Layer 13 of a small transformer language model trained on English Wikipedia (23 layers, counted from 0, width 96).
A neuron adds its activation times its output weights to the MLP's output. To switch it off is to set its activation to zero at one token and run the rest of the model.
A neuron's activation on a vector x is squared ReLU(weights . x), where the dot is the dot product.

Input weights of the MLP neurons that the questions are about. A number n stands for n times 0.002.
n2: 79 66 276 -132 216 -54 119 -198 -4 -191 0 135 -33 124 109 -65 -29 -59 -55 -121 -284 94 96 56 -152 113 132 71 -104 -253 -88 93 18 17 -42 146 295 43 -7 122 51 -15 148 -239 -199 69 33 143 -11 -7 -53 0 28 -60 11 170 -95 -129 -65 17 37 -67 80 -25 165 76 -47 -15 -74 27 -19 140 0 -60 221 308 -93 22 97 47 -41 -45 -112 101 103 71 22 164 -203 -154 113 171 42 -245 -44 -65
n3: -193 -4 137 148 210 -79 -61 -114 -122 88 -41 -119 -64 -97 -80 -170 119 226 -40 86 -403 -143 113 236 -223 -4 -252 -163 113 -4 -173 -164 283 -40 8 147 -51 -4 -67 -29 59 20 228 -150 -38 172 0 32 -196 27 -123 109 65 31 -75 -359 -100 -201 -127 -88 -44 82 -8 -123 107 28 -15 167 131 15 8 -28 108 -51 -82 0 141 48 204 -247 -11 120 -79 -51 47 -238 -134 31 153 107 -26 -121 156 -16 132 -25
n4: -201 68 78 115 -20 88 75 -160 11 90 237 -215 -113 -29 47 -387 252 -42 26 33 -18 4 215 -7 15 19 -131 -84 -53 152 -147 -22 41 41 4 -4 -62 -74 -248 -39 -34 -142 -54 -40 -78 -43 45 165 -108 -295 -104 -45 179 36 93 -125 -104 -112 -59 127 -8 84 60 -194 -65 -250 -172 144 -148 14 -42 -53 -215 -113 135 8 -84 280 126 -15 31 54 48 -122 22 65 224 -84 71 8 -143 -109 -114 147 22 -55
n12: -31 94 228 70 42 -105 20 102 -35 14 196 96 75 -24 -113 -158 64 198 71 -139 394 -149 119 -71 -54 59 -151 33 148 71 90 -202 135 36 -360 -7 88 127 163 144 -39 -54 0 31 -250 56 68 4 -53 52 10 7 -228 24 -49 14 18 -8 -71 -82 133 113 192 -110 117 190 -62 89 65 120 -124 22 0 166 89 -30 129 -11 -4 213 96 -143 -155 -137 -45 29 -69 -21 -140 -44 -80 14 -48 -148 0 49
n21: 8 -97 99 63 -152 -166 -219 195 245 -58 180 58 100 -52 4 -91 61 240 -61 41 -89 -87 -96 -47 329 -75 131 -39 87 90 -85 22 133 102 -115 20 64 -197 23 99 -67 222 -144 -287 0 28 -46 65 31 -157 202 81 -135 114 -57 79 202 -106 -118 -173 -65 -39 -88 -133 -75 166 42 108 85 -83 -161 269 125 93 110 165 286 46 -199 -76 14 -28 8 -181 -82 39 -113 105 -33 110 -176 15 -95 121 -84 81
n72: 94 28 -24 -96 134 -123 -9 -35 -12 -53 182 -20 -50 -259 -117 46 -77 -95 97 -6 -82 -9 0 170 9 74 -77 -89 -112 153 63 0 -121 -37 48 89 -98 -157 -65 29 49 -69 -199 -153 -10 233 91 -53 156 -30 -39 19 -33 -60 -161 -46 71 -33 217 -75 -132 -13 146 -12 -189 -86 -92 -124 124 -47 16 -66 -99 167 9 -10 -162 16 -64 130 49 -16 -87 -6 151 -151 25 -91 39 -96 96 24 -128 228 -169 -95
n95: -35 57 180 -203 -65 -20 -8 86 -24 -161 234 36 162 -51 -15 40 80 -85 -77 20 113 -16 -211 -31 53 -219 -129 -106 99 80 4 -185 -136 0 -83 66 138 64 -52 334 63 -121 89 108 -168 97 -286 -145 68 16 -170 -138 -88 73 120 40 60 125 0 111 -97 -152 -104 -221 0 119 281 -88 109 109 -132 36 -151 -336 314 -55 47 56 74 100 -138 -137 -68 167 -152 37 -180 98 -81 -210 188 59 -65 -32 294 -38
n150: -47 15 11 0 -47 -36 -35 -101 -33 92 150 -7 -85 171 -4 -207 215 -190 -335 119 96 -80 41 -158 205 102 -42 135 170 268 59 115 -18 -91 -34 19 -47 -175 91 65 -135 -177 107 35 243 31 185 228 143 -68 -71 -85 239 -18 -37 40 -136 -4 47 -139 44 56 70 -124 -30 -18 -17 -23 78 -221 -19 -59 138 136 123 -108 54 88 34 81 85 -4 -95 -109 121 231 -310 25 201 8 3 -75 -53 51 -92 -112
n178: -176 107 -114 -113 150 57 -82 -241 20 -38 10 28 -200 30 59 -61 163 7 21 60 -113 51 41 78 90 187 35 31 -104 146 -65 -57 20 -141 -25 154 111 -34 -143 68 -79 55 66 112 208 -108 7 120 65 73 253 -3 -3 115 -78 -91 -7 -73 24 -237 -62 -31 3 -109 250 24 129 -132 73 -6 70 -152 53 153 51 7 -87 103 321 215 6 -53 -129 -78 86 120 -111 107 -49 -105 -173 20 -271 71 21 50
n181: -183 -76 -26 -29 85 43 -204 182 -51 -60 -69 64 -247 -103 -42 -129 267 -24 -194 224 -65 20 248 -8 -80 16 -78 -214 -4 172 -16 -35 -28 -29 -12 28 35 164 -153 -95 179 8 -348 -141 212 -12 -135 -313 154 -104 -30 -12 30 61 -67 -152 24 -254 20 109 -116 -210 -12 -38 -260 47 47 -45 -107 115 -175 203 49 23 88 -162 31 123 -117 4 -59 24 -137 102 104 106 -24 93 -80 -134 -85 181 158 -12 341 46
n226: -102 -110 4 149 -73 36 -9 -157 103 -104 111 -183 200 -48 22 103 206 69 145 181 -469 -135 41 -47 18 98 112 51 -9 47 -32 66 -36 124 280 -176 -218 -58 63 9 -175 -222 -101 -187 -90 -57 -54 50 -41 -168 -30 -182 -251 135 13 71 -176 82 -314 217 -141 -28 167 17 -121 67 75 5 -162 -13 339 -237 -13 -119 109 248 -236 0 -115 -248 76 233 -148 76 -57 -14 -188 332 126 -214 -25 194 -160 129 149 138
n232: -193 -4 179 -8 12 -177 -39 -122 -144 -210 11 98 -23 40 -50 15 -82 -144 60 99 73 -78 57 11 -38 39 23 -286 -361 4 -154 -165 75 65 -43 -119 162 193 -160 35 -172 -191 -134 -83 -59 12 -184 154 -19 135 -40 -200 158 180 290 -15 15 0 -130 76 -38 -76 146 11 -142 170 86 191 -134 285 123 -15 108 76 63 114 -114 56 -99 -22 -42 19 67 181 -69 169 65 -18 0 31 144 51 -50 111 101 110
n300: 52 -93 -31 70 -94 142 -115 57 63 -72 -331 122 -145 294 -195 -16 32 4 -120 47 -58 -28 226 153 -61 58 -33 24 140 310 -173 70 -132 169 174 -82 -173 -123 107 112 114 140 101 123 -138 113 -169 -104 44 -179 215 -213 -65 69 12 20 100 30 -115 26 68 -171 -287 -62 -136 -16 -37 88 58 11 222 161 -92 -105 -156 -34 -102 -32 -110 215 -89 -50 -218 43 -89 132 146 106 111 41 37 -39 -164 280 68 -198
n343: -234 165 -63 164 -13 -73 -153 -88 246 149 -143 -147 47 41 -37 -77 81 -150 -39 122 -57 194 39 219 91 -185 198 95 -33 122 4 -179 4 186 32 -88 0 -135 -248 166 75 -47 19 71 310 33 -27 -168 -23 65 -139 -51 104 -53 132 -127 43 58 282 11 216 -119 -8 -109 4 204 -204 -37 -26 -37 -164 -86 -49 34 120 131 103 315 64 -198 221 149 124 -54 -132 44 87 4 7 0 110 156 -11 204 82 -49
n359: -57 67 -37 76 113 -38 27 -83 166 32 11 136 148 75 24 114 139 -82 -11 45 -82 -258 85 7 21 134 -109 -172 -143 96 120 -103 -95 -84 163 -32 197 -35 49 99 87 95 -163 152 92 11 74 -28 -130 45 -88 -32 71 17 -66 17 252 98 21 -45 0 -36 11 -44 -47 -322 -243 73 156 -92 -217 308 122 48 186 -44 62 -67 86 -77 -91 178 108 38 -204 -25 -103 21 104 -105 -13 219 137 -24 -53 141
n379: -16 33 229 -42 -85 6 39 -239 35 -53 51 116 68 -82 -179 -92 -183 -109 -23 6 -68 -3 -6 -8 3 -106 -33 39 -53 25 -56 -49 -20 -56 -33 -39 69 -87 3 -24 -16 -173 -184 -79 0 -43 59 32 126 100 -110 138 104 93 -58 -95 140 128 20 16 -97 194 50 -79 18 115 186 18 167 173 195 32 149 -23 141 -68 -52 15 -27 26 38 -51 55 -81 9 -18 116 157 -84 -9 79 43 179 115 100 136

Output weights of the MLP neurons that the questions are about. A number n stands for n times 0.001.
n2: -147 -110 165 77 -145 -77 -143 144 -115 115 -316 -98 116 -118 38 -52 -148 -16 -52 -43 71 44 -242 -41 -64 -50 -38 -263 -168 -40 26 -116 -102 76 206 -29 31 -149 -19 -43 -174 14 118 82 21 23 -80 -15 359 -60 -85 8 -36 167 167 0 -172 -28 40 -80 -142 33 -19 118 -129 7 -11 8 -29 -56 -173 90 282 36 -118 15 151 -166 59 53 34 41 214 -21 -266 194 155 -7 -57 183 169 -40 128 -22 209 -51
n3: 132 243 41 -98 64 45 -49 -141 -148 -87 62 84 -215 232 -160 4 -21 -45 -196 -326 176 21 -168 229 53 112 -168 52 227 55 59 -124 281 329 -127 8 -111 -4 191 71 29 158 131 -37 -113 297 -52 -126 -349 25 41 114 8 135 80 -119 -70 68 8 -248 -250 141 82 262 185 117 65 -98 21 150 -68 -37 42 -156 -120 -182 13 51 -18 -226 44 158 -42 -106 -25 -53 4 -204 108 -185 108 -164 -109 -135 153 67
n4: 18 81 -5 0 -211 67 15 -192 -13 -50 -145 -110 -28 -173 33 -166 151 -244 -52 -86 -137 41 -125 -224 -186 223 -88 14 170 148 -182 156 176 -239 14 -242 101 193 -263 110 10 116 111 -86 80 10 274 -191 -75 -14 -171 -141 425 -82 54 127 101 -219 -160 62 -223 -47 119 -56 -198 -305 -278 -189 41 151 -79 -59 -42 27 -9 -210 84 233 -10 -483 121 -98 -98 167 -14 -294 47 99 14 93 -205 214 -102 47 -14 175
n12: 55 -43 -136 22 -110 40 -22 -48 -40 17 23 -33 -104 69 -4 30 190 199 60 -168 104 14 378 -141 17 -14 55 -75 -4 87 -18 325 -3 -90 -116 -49 60 176 112 -45 -166 -30 -113 38 91 -118 -107 170 96 140 -61 -132 14 -55 253 89 -4 196 110 -58 -143 -20 -79 11 -23 -224 -61 -209 172 -97 -53 -31 -18 -120 100 35 99 215 45 18 15 35 223 92 -98 -26 -212 -41 -97 239 14 -175 -66 141 -182 101
n21: -121 132 -39 -77 229 14 0 115 52 -108 -248 -66 157 0 105 0 -104 -117 174 -161 -63 -315 -87 -29 174 54 176 41 -271 174 44 -342 7 -22 62 -267 41 0 -94 173 -74 -32 -132 -39 -80 65 56 222 18 -11 60 -11 -73 4 -77 22 -8 -125 -14 -64 -7 322 -172 -15 148 105 -106 -76 -21 175 121 -198 -146 -89 -7 -96 224 -147 -199 -53 -30 -81 -15 -71 -120 50 -4 -50 -19 26 124 121 -95 -81 38 -101
n72: 99 125 80 -46 137 -204 39 -40 -80 -133 -40 39 -83 -84 -49 -22 -113 58 58 -172 -206 -54 -17 -20 -66 -70 -149 -284 34 -195 68 21 -64 -117 34 85 140 104 -157 80 4 114 -280 73 -94 25 6 -45 160 -141 255 -60 -108 -45 54 -120 95 -83 189 77 -45 8 76 41 178 -47 49 -142 162 65 17 -10 -101 -165 6 -126 -129 -20 -282 -139 -25 113 24 -10 202 -50 -218 -20 52 -122 135 -57 -64 -149 59 90
n95: 122 -187 -53 64 15 0 -4 -78 122 -41 -66 -104 -116 126 -74 -50 -71 106 54 -148 154 -225 265 194 288 93 195 -237 -65 -64 -134 44 -60 -15 -140 -15 150 0 164 34 115 102 122 -11 -83 56 198 -148 73 -37 81 202 45 -177 -72 -150 -79 151 112 12 27 135 -201 -178 75 53 -230 17 -171 154 76 -78 102 255 -173 -107 187 -141 130 -4 -36 -77 -42 55 57 276 202 -99 -23 -45 -128 42 -15 236 -12 -86
n150: 108 139 7 -78 -31 207 159 132 -32 -33 -124 96 -175 -77 -114 117 -83 -151 109 -13 -21 30 -191 -179 -223 -76 -4 48 -51 -47 169 -145 -27 0 44 34 0 23 21 30 118 -113 73 118 -139 -7 -48 -17 -95 -104 3 63 174 52 4 -293 95 65 20 202 -17 221 -196 -108 44 144 -250 -74 40 62 37 -156 27 -3 109 30 -64 -24 -7 -208 119 -10 -176 -101 -164 32 -75 -78 -235 -195 79 135 -47 -7 146 -7
n178: 200 -103 -348 -288 -138 140 350 -67 -30 166 -88 74 -405 -14 -42 -47 36 -88 -74 -223 181 -126 -23 -197 -18 116 10 392 -139 245 28 -10 86 144 23 105 26 -35 -52 -45 -98 241 -90 276 96 -29 -113 80 18 97 -137 38 218 -61 24 51 71 108 58 -5 -37 91 135 -91 339 41 26 -327 49 -218 69 -90 -18 213 160 41 60 261 0 -155 238 -5 -96 -319 118 293 -216 -79 230 55 206 -100 -82 -114 52 86
n181: -178 35 -139 140 -104 66 -12 -112 -65 22 21 -192 -245 28 -39 -175 -142 90 -116 -93 12 -166 114 241 -11 187 8 31 -186 45 -203 -196 -156 -222 80 19 108 29 90 -64 -142 106 -150 -335 58 32 -91 78 108 -63 -166 195 -19 91 36 262 -59 37 120 59 54 136 -183 -23 -113 171 18 50 52 279 202 131 110 -52 195 46 -80 65 -73 -188 -71 -65 -115 133 27 -117 -176 -77 16 122 -152 -107 -178 -164 32 -60
n226: 190 -273 -4 185 -28 -94 185 218 4 257 -111 -30 199 150 124 -121 50 92 -12 -206 63 -239 136 -31 224 -57 -188 -160 51 -116 -63 53 171 -154 -12 20 74 8 32 -73 -62 -176 129 -57 41 -53 115 28 83 49 125 118 -105 8 83 -20 199 -234 92 -24 20 117 155 -109 85 -70 -173 -206 69 329 -43 146 -86 -8 163 -263 -51 31 163 -84 313 -110 94 136 4 -86 -39 -121 -52 -35 -220 -12 113 196 -32 58
n232: 114 50 -4 -38 4 -58 -25 -47 11 -59 30 65 -25 133 240 15 -20 -254 -4 -94 -123 -80 40 -81 -223 28 29 4 61 -100 146 38 164 4 -129 -189 220 -35 -50 -91 73 46 17 -82 -12 42 103 103 89 129 -179 403 28 -67 -98 98 -46 -263 -185 -4 -45 161 58 101 365 -224 209 -323 -193 57 -161 234 -137 -67 -42 -53 81 12 -69 -83 247 126 101 51 -20 238 44 86 -173 169 305 113 248 125 -37 175
n300: -80 -202 -49 -192 -419 -232 -101 175 0 -90 217 121 -14 -80 84 235 273 215 46 -125 65 14 -305 -275 142 -58 10 -172 19 -9 133 124 91 -225 -91 -78 -86 35 -19 58 0 -13 212 80 -79 -48 108 192 87 322 -128 -109 18 160 -261 -106 123 -264 165 89 -9 259 -186 96 -105 -45 119 171 -246 -28 -424 -36 -9 -80 -160 -110 9 46 -205 160 -90 189 115 -164 -95 91 -83 106 150 -68 -136 223 -240 78 33 14
n343: 73 58 -60 -16 -11 86 16 -228 282 -59 -110 -53 -27 -66 54 88 -81 -88 -152 -22 -118 -97 0 -34 51 -96 287 123 -42 -7 -234 39 198 160 199 -146 -39 90 -212 140 -13 36 -148 66 140 -197 246 -127 19 127 51 -35 11 151 -40 -129 152 137 110 35 73 217 -334 -15 292 -149 -94 -25 -26 27 -90 -41 -169 161 -100 -189 -113 102 -241 -8 35 23 42 29 -78 51 166 -160 62 -86 -69 -90 -153 -203 -54 -11
n359: -314 14 15 219 185 173 -142 51 10 82 92 253 -64 -97 -100 -26 -72 -4 -46 -47 155 -161 35 -153 131 146 141 -135 88 -193 42 73 3 38 215 -17 -59 7 196 -31 113 126 -61 0 -73 -76 -158 -167 10 27 50 174 -34 93 231 -63 65 -175 149 18 -64 208 85 17 -8 59 123 -57 136 0 114 -65 -24 68 270 -80 -28 -125 -107 157 115 0 52 50 -69 18 -56 -168 -68 -118 185 31 -52 -135 79 103
n379: -132 -53 6 -105 55 -31 -100 -37 131 -152 25 108 -246 14 -44 102 -13 122 -60 29 33 -35 70 30 47 186 68 -44 41 -59 -63 -74 -102 -11 -117 -3 51 97 131 -64 -43 39 -120 -137 96 51 149 -6 71 126 110 -85 -13 -50 29 186 -87 -61 27 81 -8 139 77 92 6 43 13 -146 -122 11 149 144 -160 -45 62 46 -73 -16 0 -159 -189 87 -49 76 -164 83 -5 -13 -83 108 67 -68 108 -38 -31 -32

Each question names a token from some text and the token that comes next. It shows the vector x that enters the MLP there. A number n stands for n times 0.0086.

Then comes g, the gradient of the next token's log-probability with respect to the MLP's output, scaled to length 1. A neuron's effect is roughly proportional to its activation times (output weights . g). A number n stands for n times 0.00085.

"al", then "en"
x: 207 -203 -125 -18 -114 92 88 60 -122 -59 -120 29 -270 -80 44 -136 -103 -84 -33 99 186 -86 -73 79 -203 58 -124 -280 -34 -34 159 -215 -5 109 -110 35 -285 -108 55 -201 -11 -34 -196 100 58 -101 -189 6 184 -55 35 39 -22 -96 151 -119 54 -92 91 71 -88 146 40 -29 195 -73 132 -91 -48 38 -129 -91 -46 73 58 -107 -58 -204 77 -25 46 -61 99 9 160 77 173 -156 -67 157 -100 131 -36 -15 -18 51
g: -108 -77 -183 -15 51 93 -17 -7 -52 77 218 -112 -15 -86 -77 10 110 11 137 -44 -123 24 -89 2 107 -162 -1 -42 -149 159 29 -122 20 137 140 128 -116 -305 83 143 82 16 -194 14 5 12 157 -177 -12 -121 268 135 67 57 47 -125 29 127 43 82 -106 -13 123 41 275 -96 24 -91 89 147 -161 -71 78 118 86 -98 174 72 -94 331 -148 109 -19 -180 74 -266 -92 17 -112 -137 -115 8 202 120 99 -25
Switching off which neuron hurts the next token most? n72

"|---|---|---|---", then "|---|\n"
x: 192 -24 -20 -130 -271 -63 120 47 -239 -148 -99 169 -118 -77 78 40 -108 -19 -106 123 -45 42 29 105 -128 43 35 -90 210 3 -127 3 74 -58 20 -131 -69 -63 14 -215 5 196 -56 -11 -94 -187 -35 114 46 57 -186 9 -70 -312 -11 9 99 -128 109 161 -101 -20 15 38 26 -5 123 -249 -30 -205 -92 101 3 184 -33 -166 102 -57 0 72 56 -9 179 -40 123 75 -148 -148 -97 -15 -131 133 171 16 -20 256
g: -143 20 -160 97 -84 134 60 -74 1 106 238 -305 -24 -217 62 -15 73 -46 56 110 -189 -25 -193 -221 212 155 16 -108 -121 -33 -60 -116 -225 -57 51 87 232 -120 -3 -45 -112 132 -20 -52 -79 228 -69 -104 -82 0 27 -179 -189 122 -1 -191 127 -155 55 134 -97 -118 148 34 10 2 124 -86 -7 63 6 143 165 -118 53 114 -72 150 -63 -177 -10 -121 34 37 187 48 6 -44 53 77 -220 31 -43 148 -71 -191
Switching off which neuron hurts the next token most? n181

"ent", then " Com"
x: 76 -43 -140 -127 -133 110 73 -34 -108 28 31 -18 -120 82 200 70 -98 1 -155 255 -55 -87 -95 206 -152 -3 178 -35 163 -110 38 -260 88 96 53 -31 11 28 -78 -124 -263 2 -53 -18 -157 -153 -207 -41 -9 72 -83 -19 33 -157 183 -94 199 10 118 150 8 193 -106 21 143 -16 127 -134 62 -57 -64 -144 -238 -146 0 -123 25 -192 -73 -109 -31 76 114 -91 121 28 -118 -256 30 127 92 5 -3 24 121 42
g: -123 -81 -110 -19 -45 -71 20 81 44 -186 -88 -37 20 -25 -1 11 -137 98 73 -196 134 -245 260 60 -38 -379 -45 -172 -100 121 33 -30 55 109 -80 -69 -199 -120 167 -2 66 -10 26 269 41 -24 110 128 -80 -24 -50 10 27 129 -53 -168 126 -52 -29 44 -17 234 -102 138 32 79 -121 67 49 51 237 165 -33 -132 -89 -245 -162 63 56 -152 31 -98 -83 -78 -34 -268 -86 81 64 -117 67 -82 -189 7 190 -125
Switching off which neuron hurts the next token most? n95

"ublic", then " R"
x: 124 -85 111 -44 -79 -36 98 49 -55 -98 -155 197 -126 -87 67 -71 -95 -129 -45 101 -113 -88 -26 23 -171 86 29 -97 30 -26 162 30 29 51 51 -76 -186 -59 49 -288 -172 126 -302 -160 -117 -197 113 202 -33 -41 -239 -37 42 -74 47 -173 72 64 124 173 65 85 -9 96 110 -238 -89 -336 34 -13 -223 109 2 43 57 2 -99 -237 16 -148 105 -80 -19 -82 79 36 -6 -104 1 24 14 44 24 114 -2 112
g: -89 65 91 120 -144 -104 -120 41 -125 185 124 53 3 76 38 25 -44 50 102 -180 -68 -41 109 -224 227 -22 46 176 -122 -197 48 -123 154 21 14 -221 10 148 234 140 -143 47 201 -14 18 -169 -89 95 74 158 -76 -88 -256 94 148 -102 -99 -14 154 151 -28 -55 -200 -158 102 127 139 19 -104 75 26 0 11 -113 -125 215 -12 0 -3 62 -37 -2 109 -95 110 -63 20 225 -35 -11 -111 75 135 -5 313 -179
Switching off which neuron hurts the next token most? n359

" York", then " City"
x: 35 -207 -63 -66 -233 50 2 47 35 -111 -71 146 -193 -74 121 1 -161 93 -65 63 -178 -138 -52 78 -136 -44 78 -50 49 -57 171 -35 87 35 93 -244 -142 -84 54 -289 -225 -23 -21 -17 -135 -116 156 126 200 148 -144 -100 32 -63 10 62 -31 132 -70 166 -11 126 -68 190 132 -121 146 -264 60 46 11 150 -52 -124 -7 153 68 -55 -196 -60 7 -18 -101 71 15 -62 72 -124 -117 -27 268 -3 46 68 -89 118
g: 21 -151 -49 60 -37 -56 209 206 116 75 51 1 48 189 -147 -115 47 -24 -22 -19 17 -294 -17 -102 -11 -305 46 24 61 -388 -111 -141 -46 114 19 -157 -290 50 73 -81 118 -58 68 192 34 6 -24 -68 132 -184 31 37 21 -74 66 -4 280 -50 97 14 111 -17 -52 139 -197 -85 -28 -144 -95 127 218 112 128 67 -59 6 -19 -9 12 52 118 -95 -231 21 156 -117 64 95 160 22 -139 95 -17 164 -33 50
Which neuron, switched off, raises the next token's probability most? n379

"h", then "our"
x: 182 -44 10 -48 -228 -212 49 150 27 159 -94 -74 -233 -16 107 153 -229 -21 -132 -104 -68 -68 -100 96 0 108 4 -30 111 -85 -52 -27 77 -32 166 3 -66 -73 4 -238 11 40 90 32 108 -224 -261 163 30 -87 -86 -170 105 -130 -35 100 -21 -13 59 -167 66 245 -15 39 195 11 78 -100 145 -57 3 -65 -147 183 -31 -86 28 -122 -187 -104 45 32 -41 -176 77 190 58 -84 31 236 38 -45 130 -55 -106 161
g: 96 -49 128 195 47 -134 74 -14 -123 -41 -281 28 -130 280 211 72 134 145 -99 167 162 113 58 -45 260 -254 -179 101 60 246 -2 61 -17 82 -142 2 110 86 70 8 -49 61 -23 -112 -187 7 180 64 -194 -96 -84 -28 10 94 20 -33 -7 28 -2 0 112 19 -141 -149 -96 -257 130 168 20 -79 -188 -6 148 57 27 -41 -22 -205 104 59 -9 -10 141 -107 -84 -39 -12 -46 -263 61 -124 -20 -145 -94 -93 90
Which neuron, switched off, raises the next token's probability most? n150

"S", then "h"
x: 87 34 113 -62 -56 -14 -23 46 -100 175 -93 -97 -158 -85 3 23 40 -172 -69 40 -217 59 -55 124 -125 -23 30 -1 225 -15 32 -49 123 122 34 -145 -143 -55 -19 -47 -172 242 -64 127 32 -178 7 -8 20 98 24 3 -34 -352 105 22 1 132 165 66 -49 284 -110 63 253 -8 18 -167 12 -304 166 -18 -129 25 17 -6 -73 -133 -95 8 165 -18 -134 -116 25 273 51 -216 39 79 39 17 -11 -72 -112 100
g: 58 93 -28 -189 62 -76 -42 -149 44 107 132 -83 29 -196 -205 -53 29 90 69 93 -54 25 87 -93 -86 85 393 7 -205 -78 -20 -105 -78 161 36 101 -116 -106 78 -251 -183 -22 117 -122 56 133 119 173 83 60 -9 -19 27 -139 -19 -90 51 85 -36 -74 -132 -76 176 56 39 101 -272 -113 -30 270 92 51 -150 -157 126 49 134 -47 252 -20 136 22 163 -61 -255 3 -150 -31 11 28 175 -64 -13 -78 133 -32
Switching off which neuron hurts the next token most? n150

"ur", then "ice"
x: 84 -205 -3 -16 -163 101 7 225 -138 47 -90 206 -148 -153 -65 21 -47 -53 -128 70 -42 -97 -93 13 22 193 47 -142 287 -188 -43 18 -6 -60 70 89 -10 -67 -64 -296 -100 102 20 -36 -84 -68 -68 70 21 96 51 -100 -49 -77 92 -53 -151 88 117 38 -65 1 -8 80 377 -207 199 -228 -84 0 -127 -11 -66 15 29 -21 -10 -91 -120 61 -115 4 48 183 97 43 9 -147 -221 224 -129 5 -34 -10 143 86
g: 71 197 -55 -156 31 60 14 -7 19 126 -193 -112 -193 123 -111 -102 25 113 -18 11 -158 -183 235 22 75 80 -170 79 85 -102 70 95 -134 -26 65 26 210 17 33 -174 98 86 159 -173 22 -134 -97 -83 131 72 -30 -67 142 -136 -167 -133 -89 -34 103 24 -106 -287 13 -95 -67 153 -58 -185 -122 75 37 121 -41 243 -62 4 -7 92 68 -151 -24 -147 -12 112 53 -67 -161 391 136 132 -188 50 -111 32 -85 -18
Switching off which neuron hurts the next token most? n181

")", then " ad"
x: 178 -104 80 15 -214 -71 8 -75 3 -90 -42 79 -91 -75 161 105 -191 -39 -144 193 -92 127 -125 4 -98 59 133 93 366 -69 97 -159 260 110 -113 -238 -150 -84 -130 -136 -141 94 0 185 -47 -49 -59 -18 21 118 -152 88 -143 -208 22 50 -9 -19 255 189 -75 268 -10 29 88 -50 98 -68 73 -120 33 -22 33 -22 36 3 -18 7 -102 -31 24 25 79 -79 -34 132 48 -146 -192 83 33 -3 67 69 142 89
g: -207 -55 8 8 -1 146 -26 -88 -89 55 -20 -94 43 139 -179 -87 -80 -3 181 -79 -49 -28 128 252 -149 -126 -77 37 29 -69 0 88 48 168 6 20 -76 -36 -152 52 -230 331 -131 75 116 134 102 74 93 -126 137 173 -91 122 -79 91 -134 -117 -205 15 39 -60 8 -81 -81 130 16 17 -144 108 89 -57 -37 -146 19 -92 39 139 130 -270 284 -30 65 135 -9 68 15 -190 101 45 341 23 207 -57 130 21
Switching off which neuron hurts the next token most? n379

" of", then " B"
x: 35 -105 -29 19 -231 23 -85 -104 -97 25 -126 -37 -173 34 161 106 -3 95 -71 183 78 -102 24 -77 -218 -195 137 -125 186 -164 40 -88 74 176 -128 -125 -65 -195 -64 -176 -247 15 56 231 83 -57 25 41 77 -68 -17 -127 -93 -186 81 -64 -62 139 228 2 1 87 -103 77 208 -3 27 -136 41 -247 -104 20 -107 25 -68 -51 -22 -49 -169 -103 246 -54 177 -139 26 -2 -49 -162 -6 27 32 100 9 0 -45 209
g: 120 96 91 -95 -168 -100 169 192 -108 -39 -4 87 155 69 173 -217 -119 185 70 60 55 24 -79 -68 166 31 118 22 -105 -28 -43 -143 103 -59 164 -93 74 26 146 -57 -10 176 -54 122 -65 -65 -111 7 37 222 111 177 222 185 -57 64 105 -42 162 -42 69 64 104 5 229 -131 86 -55 4 80 -152 172 -151 -246 -6 244 114 39 113 -183 138 -131 -1 -11 15 210 140 8 -66 188 -28 -210 147 -67 104 -64
Switching off which neuron hurts the next token most? n343

" R", then "el"
x: 188 -75 -101 -96 -37 -18 102 -55 -68 -126 -73 73 -417 20 159 55 76 -81 -133 18 30 -58 -85 93 -84 49 290 -9 -1 55 81 -71 116 21 -88 -139 35 -129 31 -133 -89 98 -125 81 46 -230 -74 158 -54 104 -19 12 -107 -164 51 -9 116 96 76 101 -166 83 46 194 251 -120 46 -364 112 -188 91 -112 -109 165 -75 12 -38 -154 8 -23 51 -54 -119 1 8 165 -58 -27 -93 160 -78 -1 -38 35 0 115
g: -12 -40 65 57 179 18 225 -97 -3 58 -3 -265 83 -144 68 43 61 336 12 26 185 46 162 201 169 47 20 87 -77 74 29 21 160 -37 9 39 -137 112 -228 174 51 133 -103 188 -39 183 -188 -75 -130 -171 112 -113 -105 -294 228 25 -127 114 155 39 -3 27 -33 104 -33 126 88 23 25 -77 -43 116 55 150 96 -33 -2 22 -60 187 53 167 -52 -12 -80 -169 -43 -2 275 148 97 -18 64 -34 111 110
Switching off which neuron hurts the next token most? n178

" La", then "us"
x: 132 -11 -144 -24 -144 -51 53 -108 40 -95 -150 -155 -133 -257 71 -143 34 132 -16 -34 -105 -18 -64 17 16 -202 36 -135 -16 -121 86 -39 166 25 16 -121 -255 -178 -30 -134 -55 -74 27 93 66 -254 -60 38 114 14 -190 -46 -57 -254 32 0 35 29 204 173 53 11 -111 -81 320 -152 -8 -203 29 -202 -168 8 -50 -54 -147 13 -18 135 -86 -63 31 -128 18 -106 125 60 136 -155 -80 223 -35 -71 126 -75 17 -8
g: 9 114 -129 -163 88 113 -103 218 14 95 59 -52 -199 -144 35 -73 182 -92 -80 -78 31 184 -101 155 108 -7 -76 -45 96 -67 91 -122 -119 -141 -111 -4 -80 170 16 -14 149 180 -71 -143 107 -54 111 -116 -234 -199 -87 -131 -5 -233 67 89 186 31 -131 -4 -58 54 -72 -120 125 -60 -58 -64 -82 -160 -96 44 150 -17 48 -180 -150 -37 -35 92 10 147 34 62 -87 70 157 -103 52 -252 -358 119 -120 62 233 55
Switching off which neuron hurts the next token most? n4

" York", then ","
x: 26 -200 -48 -56 -228 60 2 26 32 -112 -55 137 -195 -95 141 -2 -158 85 -40 56 -176 -108 -57 79 -157 9 72 -36 84 -75 154 -40 70 18 102 -283 -115 -41 6 -284 -226 -40 -34 -14 -123 -118 154 126 192 158 -128 -106 -24 -48 39 58 -10 103 -69 190 -23 151 -42 180 120 -106 166 -258 47 18 -50 134 -31 -116 -24 149 84 -67 -236 -64 12 -2 -101 68 29 -47 88 -165 -109 -27 282 -7 70 10 -69 89
g: 163 -158 176 -89 -208 -62 -167 -74 -82 -89 60 -51 182 253 -12 30 -112 -166 -162 139 -109 -30 -46 64 -145 -97 -202 -95 -227 73 9 61 -41 -38 74 70 136 4 -126 -58 -106 -71 16 -24 -211 64 -19 75 -27 -13 -54 -151 -25 30 -131 184 -70 -275 -132 55 -143 -204 155 -50 202 -112 100 89 208 297 134 -44 -223 -109 -66 159 153 23 -121 -15 -54 141 33 -47 -5 19 56 -30 -47 -57 -165 20 -57 -37 -188 5
Switching off which neuron hurts the next token most? n226